Layer 4 of a small transformer language model trained on English Wikipedia (16 layers, counted from 0, width 96).
Take only the direct path to the model's output, skipping the later layers: a vector added to the residual stream pushes a token's score in proportion to its dot product with that token's output vector.

Output vectors of the tokens that the questions are about. A number n stands for n times 0.0024.
" of": 87 17 0 55 -48 -273 -16 50 38 -111 27 -99 -82 126 -37 -198 9 -22 -249 -127 -134 -173 70 -126 -163 -125 -10 86 -40 -3 -77 -48 -106 82 155 58 -5 114 47 -113 125 -17 -24 -104 134 64 -20 79 10 78 -26 -62 89 71 -62 -35 -176 307 97 -181 -92 3 -22 101 188 173 162 97 -132 -40 -146 -9 -146 105 20 133 131 47 -71 43 9 -102 123 53 40 29 55 3 -60 -69 221 -7 -95 -92 -49 44
"gastropod": 57 -6 185 -142 -87 49 -157 -92 -261 -209 -117 5 104 -183 -52 283 279 -386 -385 -6 -371 124 16 314 63 210 -158 -272 51 10 146 -104 61 0 -116 -204 38 -100 147 -57 -21 77 -329 -167 101 -305 -307 -410 65 -60 -18 -95 325 -261 -227 -98 -43 -30 -171 -337 195 -36 119 -254 26 -214 -33 -293 -317 -79 -67 -101 -72 196 30 -378 -126 -56 -441 91 -94 89 100 61 257 -269 -190 -231 200 167 477 -193 -173 -48 373 -167
"ers": 187 13 123 -219 -26 -102 -16 -146 50 -105 -132 -220 47 106 15 -65 56 -74 79 -108 -94 203 155 343 470 -46 -131 39 110 -143 124 -218 -18 240 128 24 14 -38 119 29 86 -138 31 -66 -34 -89 13 140 -25 107 -101 85 -207 -149 -155 -187 205 17 127 22 91 -118 153 -12 33 170 -194 -83 -140 43 16 -35 360 138 145 88 169 106 -202 18 -84 99 126 -80 194 68 193 -33 70 131 -14 48 182 -83 -129 -36
"ves": 27 -76 50 -197 -133 -75 -396 -80 32 -17 -102 -63 -34 4 11 -69 -148 -227 117 -49 -37 158 76 -67 266 293 -103 -254 245 -43 0 32 99 281 113 85 26 83 0 16 49 -178 -146 51 -16 -194 -100 8 176 8 194 92 -194 -48 -38 -172 229 49 -123 118 -132 45 99 27 -130 -42 -316 -138 -124 19 -20 -51 -24 -259 -78 14 50 65 -353 -45 26 94 -44 -165 17 132 -155 -12 153 355 -31 78 86 -41 203 29
".": 46 -54 -68 -195 -101 25 -74 87 -138 51 61 -288 -115 -175 -6 -3 29 240 -11 59 99 -190 180 -30 -121 -63 -7 51 26 -48 -33 -139 -271 12 84 126 22 -146 -167 136 -108 9 59 141 -59 23 -82 -71 -34 -35 51 -172 -204 -93 -124 82 -56 49 74 65 -58 -12 35 188 -80 93 -143 -4 -3 -169 95 19 -224 -84 53 129 46 -9 23 53 -87 -109 136 -112 153 -113 -126 -3 -75 -150 -46 -91 -160 -49 3 122
"zy": -34 -5 -58 -135 179 18 -100 58 -112 -146 -78 -106 63 -92 -286 4 141 139 -105 133 89 191 130 85 202 141 -297 -111 8 -43 27 158 -194 91 222 -273 -7 -39 -5 -72 100 -76 -32 113 18 -327 -27 -176 79 -4 234 299 40 -162 -37 25 -111 -4 69 -88 74 -239 240 -64 -107 -96 -28 0 -343 212 -39 -8 111 195 -18 -35 -199 -79 -371 -94 300 -55 -30 -128 118 160 -290 -81 129 108 162 -201 -10 76 93 -179
"0": -86 39 36 23 151 31 -283 -240 0 -47 44 22 28 -177 50 68 -72 35 -29 -71 -91 -106 14 -74 286 79 -3 -27 57 -96 -138 80 -3 15 113 126 178 -143 -159 62 -258 -41 30 146 -162 117 -163 91 -37 77 204 64 174 -94 -68 63 -48 54 -97 -81 -80 12 -15 -166 -37 95 34 83 197 3 97 159 110 23 38 -133 84 138 -28 79 38 148 20 -109 -97 -167 6 -62 69 0 -67 89 -45 -310 71 21
"get": -46 -28 -148 -280 -331 -91 -316 44 -26 84 -21 73 15 302 93 -111 157 29 0 124 -59 44 154 93 150 254 68 -338 172 4 -85 4 -117 -181 -181 -443 28 94 -109 -179 -54 -50 52 -264 274 19 -73 -78 96 -163 346 -154 -96 -193 70 -87 -127 18 37 -106 -86 -140 64 -227 -142 -135 -69 -19 40 99 50 -138 95 -42 167 -15 -30 105 -356 -49 115 131 189 68 122 35 25 -282 139 186 83 -81 97 165 -27 -174
" record": -49 -83 -164 100 32 76 -4 -120 -86 -224 -85 -85 -5 184 -37 -34 163 9 36 -156 141 -94 82 -11 -6 71 65 -14 -49 47 13 136 25 83 54 0 210 53 47 21 -11 -24 6 -113 137 -3 -135 57 -24 52 51 -42 -94 167 -10 102 -11 79 51 -73 164 -97 88 -38 61 39 112 -78 -55 -104 -179 95 234 -137 93 -38 12 -140 -10 74 62 -154 -153 -60 88 -165 -49 -136 36 175 112 -120 14 -154 153 -86
"Meanwhile": -63 -223 102 -33 87 13 -247 -138 4 -231 -156 17 -139 83 73 -274 4 80 -85 193 35 -108 151 -4 -40 156 -77 -115 56 17 18 -84 -64 167 -58 -46 134 -85 267 8 -153 -47 163 -272 264 -55 -34 8 -62 -117 307 -17 125 12 -4 127 229 17 -93 -223 181 -348 102 69 -319 81 -31 -187 -75 -52 -63 -157 108 119 -38 -289 -248 25 -302 -204 -16 -3 -11 50 133 -227 -63 -20 140 186 270 114 62 -76 -18 -17
"ograph": -134 -103 -354 -122 -280 88 47 10 -138 -290 -105 -62 51 205 189 -62 247 -27 147 189 -127 12 308 -87 180 -30 101 -86 -116 161 144 173 106 0 -118 -73 8 148 44 -77 41 28 -209 90 391 20 -189 -39 28 75 64 164 47 -206 -398 12 -42 66 22 -305 25 -109 136 -246 0 -77 26 -337 93 -55 -35 -50 349 130 5 -59 171 28 -356 -34 -48 78 -16 212 10 -32 -93 -109 296 -193 147 -167 85 -95 -58 -156
"ati": -55 -29 153 -243 111 -16 34 -21 0 -104 -113 -13 68 313 -133 146 33 -216 -63 176 -59 191 136 -58 265 71 -91 -18 163 22 164 194 -135 58 -250 -301 75 3 56 -90 78 -101 -141 -104 348 17 -72 -109 58 74 -23 260 170 4 -194 -131 14 -70 144 -33 -17 -104 -56 -189 -86 -90 29 -83 116 -118 49 66 -37 -14 103 -44 82 166 -190 28 -120 145 -16 -96 124 -132 -33 83 30 260 30 75 -138 -186 -17 -32
"ud": 108 -190 13 -76 -3 -20 -49 147 -46 -184 -162 -42 -23 106 -183 68 55 -135 119 83 -189 -95 185 -62 96 109 -52 -234 19 29 -152 66 -105 153 -125 -248 -38 -153 325 38 96 34 -125 40 67 -103 12 59 226 -75 216 282 0 -180 -71 -116 60 190 171 -21 -188 -223 9 -187 -79 50 102 -118 43 15 -69 -130 -106 -113 -60 4 19 175 -146 -181 257 -124 132 134 134 107 -251 4 107 74 -61 -48 93 -68 -73 -61
"Born": -132 -49 -85 -238 -40 11 -157 16 3 -137 -107 -9 77 -46 -103 0 -33 31 8 -61 -186 -92 153 3 133 38 -18 49 -71 239 156 -9 -102 -49 -40 12 69 -70 74 -207 44 87 45 -178 168 -167 -33 -193 -57 54 -31 114 -23 -60 -253 -56 193 143 26 -82 167 89 -107 35 -289 -13 79 -42 -87 -25 -334 -124 160 59 164 -202 3 -73 -456 -164 -57 -6 -39 67 132 137 -141 -97 54 79 79 -101 -59 -181 88 -208
"press": -12 -148 43 18 -59 21 -107 36 0 -4 -11 -247 -293 120 237 -155 15 -177 -96 276 -153 -161 65 -32 168 60 103 -106 69 20 131 120 8 254 -53 -116 0 -59 50 -187 39 -109 -4 57 -20 13 -8 79 -100 -97 36 68 -15 -76 -86 7 0 4 -52 -275 54 -90 144 -106 58 -27 -89 13 -142 204 -5 29 -80 281 50 -119 109 248 -177 -173 -332 -33 -95 -34 54 -146 152 -133 307 156 32 -25 83 -275 -132 -143
"===": 55 -256 132 28 161 -120 5 86 -32 -308 101 140 17 -25 -101 -25 233 170 62 116 -77 -120 100 -131 101 217 127 9 55 -84 43 -76 59 -113 12 -41 100 -179 94 -116 18 82 187 -259 212 27 -34 -65 -70 186 24 -70 8 -86 101 -54 89 100 31 -204 -168 -142 55 40 -192 59 15 -314 22 55 -176 -107 79 255 271 -47 191 0 -244 -4 46 123 -157 127 0 80 175 -168 -90 349 207 63 -127 -101 249 -245
"ane": 71 -304 75 -184 -159 -55 44 -29 103 -103 -53 22 -205 -74 0 -186 -107 -306 33 -88 -26 172 194 15 262 164 -40 -75 21 -122 234 262 -256 275 -200 -194 -7 -167 27 144 96 -129 -179 -28 44 -14 -199 12 -265 -101 -125 162 224 83 -56 76 206 -53 207 -97 23 -147 107 -162 -44 66 -138 -89 107 -89 -148 67 65 0 -99 -10 -8 210 -185 -9 -45 138 -181 -71 162 -119 29 -85 143 51 147 -53 -24 36 136 -430
"election": 9 61 235 -66 215 -242 0 -257 -33 -124 -50 -273 -28 -256 -132 -148 210 -307 5 308 -37 101 91 -163 119 120 -209 -11 -106 -91 -43 265 -45 -39 -127 -226 109 0 -65 -207 -340 -118 57 -99 -15 58 85 -213 198 -146 -10 155 -22 -73 129 -188 -127 274 239 -286 -65 8 135 -232 -173 -58 13 -177 -97 -38 -389 -192 21 -21 154 -232 -61 108 -271 -119 -173 -24 33 -149 160 -242 -59 47 233 217 5 138 -100 -242 17 -238
"ice": -124 46 -55 -201 -58 0 109 161 -127 0 -181 -117 125 -20 69 -108 74 30 -30 115 -83 99 21 128 261 46 -85 -271 -56 58 -114 38 -149 0 110 -13 -13 107 77 214 -269 -38 -118 20 289 -164 118 -110 -90 47 120 -47 129 -283 42 101 -82 -99 62 -157 -63 170 -40 -222 -18 -44 -98 13 125 -31 39 155 38 -106 182 -22 -87 131 -333 -40 18 -36 3 -94 73 94 19 180 13 60 150 -213 180 44 -182 -444
"acy": -15 -116 4 -268 -173 142 -165 -121 118 -112 -123 -169 79 329 -69 -388 123 -372 181 -190 -177 140 310 -14 263 28 -312 -36 -100 39 313 194 -441 54 -250 -197 42 -4 -33 -137 -161 -23 67 67 200 -189 -282 -24 42 -11 52 278 10 -361 -290 -73 -199 79 -19 -298 -140 18 -47 -301 23 138 -150 124 48 -212 -171 61 -177 128 129 -107 5 256 -204 -107 265 57 -62 -139 43 -18 -163 -25 229 -80 152 155 -87 27 167 -82

Each question shows what one neuron of this layer's MLP adds at an activation of 1. A number n stands for n times 0.0019.

n331: 125 83 -189 71 53 -207 9 -54 -130 -55 75 37 -60 55 -126 76 -44 88 88 45 73 -13 -45 79 -350 20 4 -27 -3 100 -49 188 34 -174 -38 -159 115 11 26 12 3 35 89 64 138 -47 -60 184 50 52 -66 -186 -33 127 52 -55 -369 -16 -45 33 81 38 20 43 113 -71 122 17 -91 147 90 86 49 -39 -26 -87 -96 -116 -136 -173 -47 -41 -3 -75 47 38 -3 79 -50 12 -163 -3 98 10 212 181
Which of these tokens does it push up most? " record"

n234: 220 161 -29 -111 -6 -47 55 217 12 44 -120 133 -73 71 27 9 128 12 -58 78 26 74 80 -17 33 81 33 -7 -47 -195 -72 -130 25 30 42 0 36 32 -23 28 -68 -137 -59 -159 150 -89 -135 93 -94 -7 132 -42 63 -164 116 -81 77 22 152 -207 6 148 0 -41 -116 -66 -115 -253 -40 72 -68 296 292 -84 -85 -80 -71 -37 -230 51 -60 110 -15 -98 76 -127 -69 107 -111 -10 -25 39 -68 -150 -91 -23
Which of these tokens does it push up most? "ice"

n99: -149 14 -38 18 50 4 -239 -11 40 -44 120 114 -85 -26 94 -68 134 -72 26 -113 -246 -52 7 103 54 122 -156 16 -226 139 112 47 18 -70 112 98 -96 40 -222 7 -47 69 -175 -195 0 122 -56 11 -151 286 92 -56 104 -136 62 -108 24 -145 -183 -134 -97 196 163 -7 -62 27 16 -223 -137 26 -4 -55 -66 191 -332 10 125 24 -259 -22 -73 -187 -108 -264 101 34 149 0 38 -148 161 65 -136 -24 -29 -159
Which of these tokens does it push down most? "ud"

n310: 295 -80 14 -127 -9 -39 68 19 49 -47 7 90 78 -105 61 29 -27 7 -65 -182 -115 37 -150 180 91 41 61 277 -166 15 -3 66 100 -61 24 -240 87 -25 7 -120 140 135 -9 0 69 115 14 132 -131 85 -75 -227 -55 -95 22 -12 -22 -58 85 -47 98 -16 190 180 -3 -87 -147 -210 82 13 255 -163 -60 -66 -191 123 10 -97 -79 264 -163 13 10 112 -133 128 115 61 -165 -7 37 -80 -3 81 -119 -27
Which of these tokens does it push up most? "ers"

n313: 68 -139 61 157 6 27 -86 15 170 81 156 38 140 -45 -91 135 -3 185 -83 -129 157 -96 132 105 -241 -89 -79 189 3 -102 -46 -15 82 -228 131 -54 -11 -46 -108 -31 -71 33 15 -99 -47 111 207 67 39 -222 -79 -45 -111 159 98 0 -212 22 61 30 32 79 -17 116 86 26 108 245 -40 -28 78 97 -175 28 127 -115 -122 -188 114 35 48 -115 6 -3 97 -144 -68 112 -110 88 -25 42 -77 -7 -11 3
Which of these tokens does it push down most? "ograph"

n214: -4 36 107 101 113 87 8 112 -57 19 -20 12 64 125 79 95 208 -8 36 188 -70 39 121 24 73 -169 -133 -54 100 -175 153 -175 -89 -41 368 -22 75 142 332 -27 29 -117 224 -190 87 -250 118 278 -22 8 -4 -68 137 -8 -164 -237 -17 130 -23 129 -71 62 -331 -19 -47 40 33 13 311 -96 -29 100 53 -88 -52 -76 -53 58 -216 -283 84 150 163 -148 -24 43 52 -114 129 62 112 -129 8 26 -34 -91
Which two tokens does it push up most, strongest first? "ice", "ers"

n196: -92 -130 17 180 -214 -3 -3 -104 201 114 -31 98 158 150 235 32 -70 116 -27 -135 -33 20 -96 -17 144 -217 128 11 81 -44 -26 35 75 14 -134 16 22 48 -27 -36 172 59 -46 -103 -3 73 166 -102 -66 -207 27 -72 -235 93 -25 81 166 -103 29 -102 166 -3 -86 -111 49 -198 -28 78 186 -39 88 -46 -117 -157 7 154 -127 28 25 10 -127 -43 -102 260 -3 24 48 -54 -137 138 -88 -75 138 14 120 27
Which of these tokens does it push up most? "get"

n105: 130 16 -153 -4 13 -209 55 -169 -16 50 38 -139 14 -87 -46 45 -228 91 58 44 -104 -18 143 -60 135 85 33 265 20 -155 7 130 29 -27 62 82 -190 -62 -41 68 -238 165 40 -14 63 -130 -94 187 21 -30 -90 -188 172 83 125 -127 -213 -80 77 42 0 -190 15 224 -74 97 -54 -159 18 -188 119 217 -15 -81 -100 7 56 -203 46 -29 -165 27 -17 -177 25 -40 89 -196 -17 133 285 26 -22 39 -6 -303
Which of these tokens does it push down most? "ud"

n227: 86 0 20 -209 -197 -80 117 -164 62 -90 -196 -36 -256 11 47 290 -120 62 -24 -16 79 145 -15 -136 -174 52 -95 -106 -109 -82 74 -135 233 307 -4 -53 -152 83 91 -312 -229 -208 18 244 -29 84 -180 8 57 75 -62 26 -116 54 112 221 179 -60 -104 8 -68 -37 -162 200 -112 78 152 -21 -8 51 34 -39 54 74 -78 -115 -334 -169 -76 -40 -64 145 -43 144 -242 -148 -33 0 79 -36 -98 -49 -264 61 21 14
Which of these tokens does it push down most? "ice"

n340: 53 63 -189 209 9 -109 -70 -66 -3 68 33 68 -69 92 -139 77 -108 40 94 -194 59 -45 30 3 58 36 0 -74 54 -43 230 -154 178 -7 112 -69 43 -6 18 48 22 216 -121 50 118 -152 -7 138 115 -76 -108 105 -121 173 23 70 -34 56 -84 103 -198 198 -47 0 -23 86 70 93 -218 -112 18 164 -223 27 110 -113 23 117 308 123 81 29 188 29 55 125 -85 56 -91 93 194 356 -116 83 27 6
Which of these tokens does it push up most? " of"

n150: 75 -122 180 160 -22 -247 16 -89 -4 -155 110 -64 -4 72 -9 55 211 232 151 115 -235 338 62 -53 -88 34 -266 -108 107 -61 35 -43 72 -72 29 -27 235 -158 -67 -24 21 184 119 -133 101 -81 154 48 -134 126 152 -127 263 -55 -11 -167 -88 -32 -31 137 61 75 -173 115 -53 33 120 69 -102 -147 34 68 147 20 -125 -244 -39 223 30 284 -36 90 35 280 25 -120 -149 -117 247 -36 -20 -220 49 97 -174 210
Which of these tokens does it push up most? "gastropod"

n157: -11 -89 120 128 -16 46 95 52 135 -25 143 289 14 3 -19 21 -29 88 -113 7 71 80 56 -135 -251 -183 -21 173 -164 16 -74 -182 86 -69 146 -106 48 59 30 -239 -84 -10 -287 60 -60 40 149 180 92 154 73 -258 -214 75 -20 -143 -221 -25 -84 -157 192 -114 38 -92 24 130 -54 -321 -81 18 -46 -57 -8 4 85 -30 166 -4 -34 -86 -45 -151 238 -27 -67 50 122 0 -27 251 -32 123 -4 20 59 -90
Which two tokens does it push up most, strongest first? "===", " of"

n159: 3 -29 0 92 26 3 196 97 -34 83 -52 80 86 -119 86 84 3 -158 -70 89 68 91 36 -63 106 139 -155 -59 -66 -80 85 93 63 -107 6 96 -97 -113 189 60 188 0 -102 -96 -35 -64 6 107 88 -148 13 -182 10 -70 -27 191 197 -12 112 9 38 121 15 51 124 24 37 -65 -68 -66 235 9 -24 -17 -57 -84 -75 138 18 3 21 14 141 5 -31 -16 -110 -63 22 -251 -157 0 -118 -28 -112 -151
Which of these tokens does it push down most? "==="

n65: 121 -154 171 -62 -168 -174 -96 70 -133 22 -65 -44 67 -39 -89 -82 -129 175 -100 -239 -105 -159 -71 -105 69 -69 -242 113 -30 105 -21 -217 83 -139 159 10 -222 160 15 33 148 -157 -173 -78 -71 106 -22 132 -101 -141 -67 -32 81 126 130 -110 124 118 131 66 11 -136 -142 54 72 -53 105 -130 206 -112 -203 -51 -152 -114 -113 51 32 -210 -249 22 177 -21 185 7 106 7 -49 60 -45 -98 -58 128 -172 -4 6 -233
Which of these tokens does it push down most? "press"

n205: 48 43 11 -41 -34 -35 -31 21 -58 60 -15 56 15 -50 -51 -10 -28 16 35 -28 50 -29 20 11 26 36 14 24 26 19 31 12 -4 -26 32 -21 17 3 31 66 5 -3 3 61 -40 42 -14 2 42 10 -19 -76 -123 17 1 92 -55 -29 20 18 -17 39 -80 -27 21 39 -25 42 -18 47 26 67 -62 -4 -10 11 -62 -98 7 64 -84 -34 27 -78 1 15 41 -6 28 -4 77 28 -23 0 -18 49
Which of these tokens does it push down most? "ograph"

n376: -229 -7 92 191 -78 88 -202 79 27 108 -99 -180 4 -212 92 18 102 195 88 -92 -34 149 -22 122 -28 121 47 181 -286 -88 -55 84 131 36 -138 229 -102 172 -266 116 -265 49 87 37 -28 -147 -163 8 197 -59 -208 78 -106 24 78 40 -12 99 55 -132 -8 -17 -107 108 81 207 116 -81 59 186 -60 -213 -94 132 -35 158 -109 -60 60 109 47 -99 73 24 -219 21 -35 -189 0 -102 179 -35 -169 -45 -72 64
Which of these tokens does it push down most? "ati"

n343: -19 -84 -100 -149 -191 50 141 0 -164 -72 -303 -73 39 251 -58 -39 37 -89 22 168 -63 -111 106 -211 99 69 96 -172 7 -194 122 78 185 -4 -312 -129 -288 33 72 -22 113 -257 -34 204 197 125 -63 106 -101 27 0 48 -197 -4 7 39 -125 92 -153 -47 -33 -44 -115 -25 17 0 -35 -4 100 -14 -196 -72 -23 -171 15 -137 113 -214 -230 113 -118 79 25 -115 -126 -75 23 -27 3 -18 116 83 -15 -56 85 -89
Which of these tokens does it push up most? "ograph"

n141: 190 -52 38 60 17 123 72 -105 41 -85 -47 134 -43 -47 -224 80 76 48 53 -231 183 68 -178 -270 149 0 -13 52 -120 -233 -103 -128 -15 99 -91 -18 0 -65 -218 -67 116 88 49 -29 -21 -19 -110 87 -121 -47 260 29 0 32 99 80 -37 -8 -139 236 -68 0 12 -301 63 214 468 -24 209 -26 84 86 -169 -33 62 60 170 224 64 -150 -34 21 80 -42 116 -101 143 -58 92 113 -4 35 42 -135 153 37
Which of these tokens does it push up most? "0"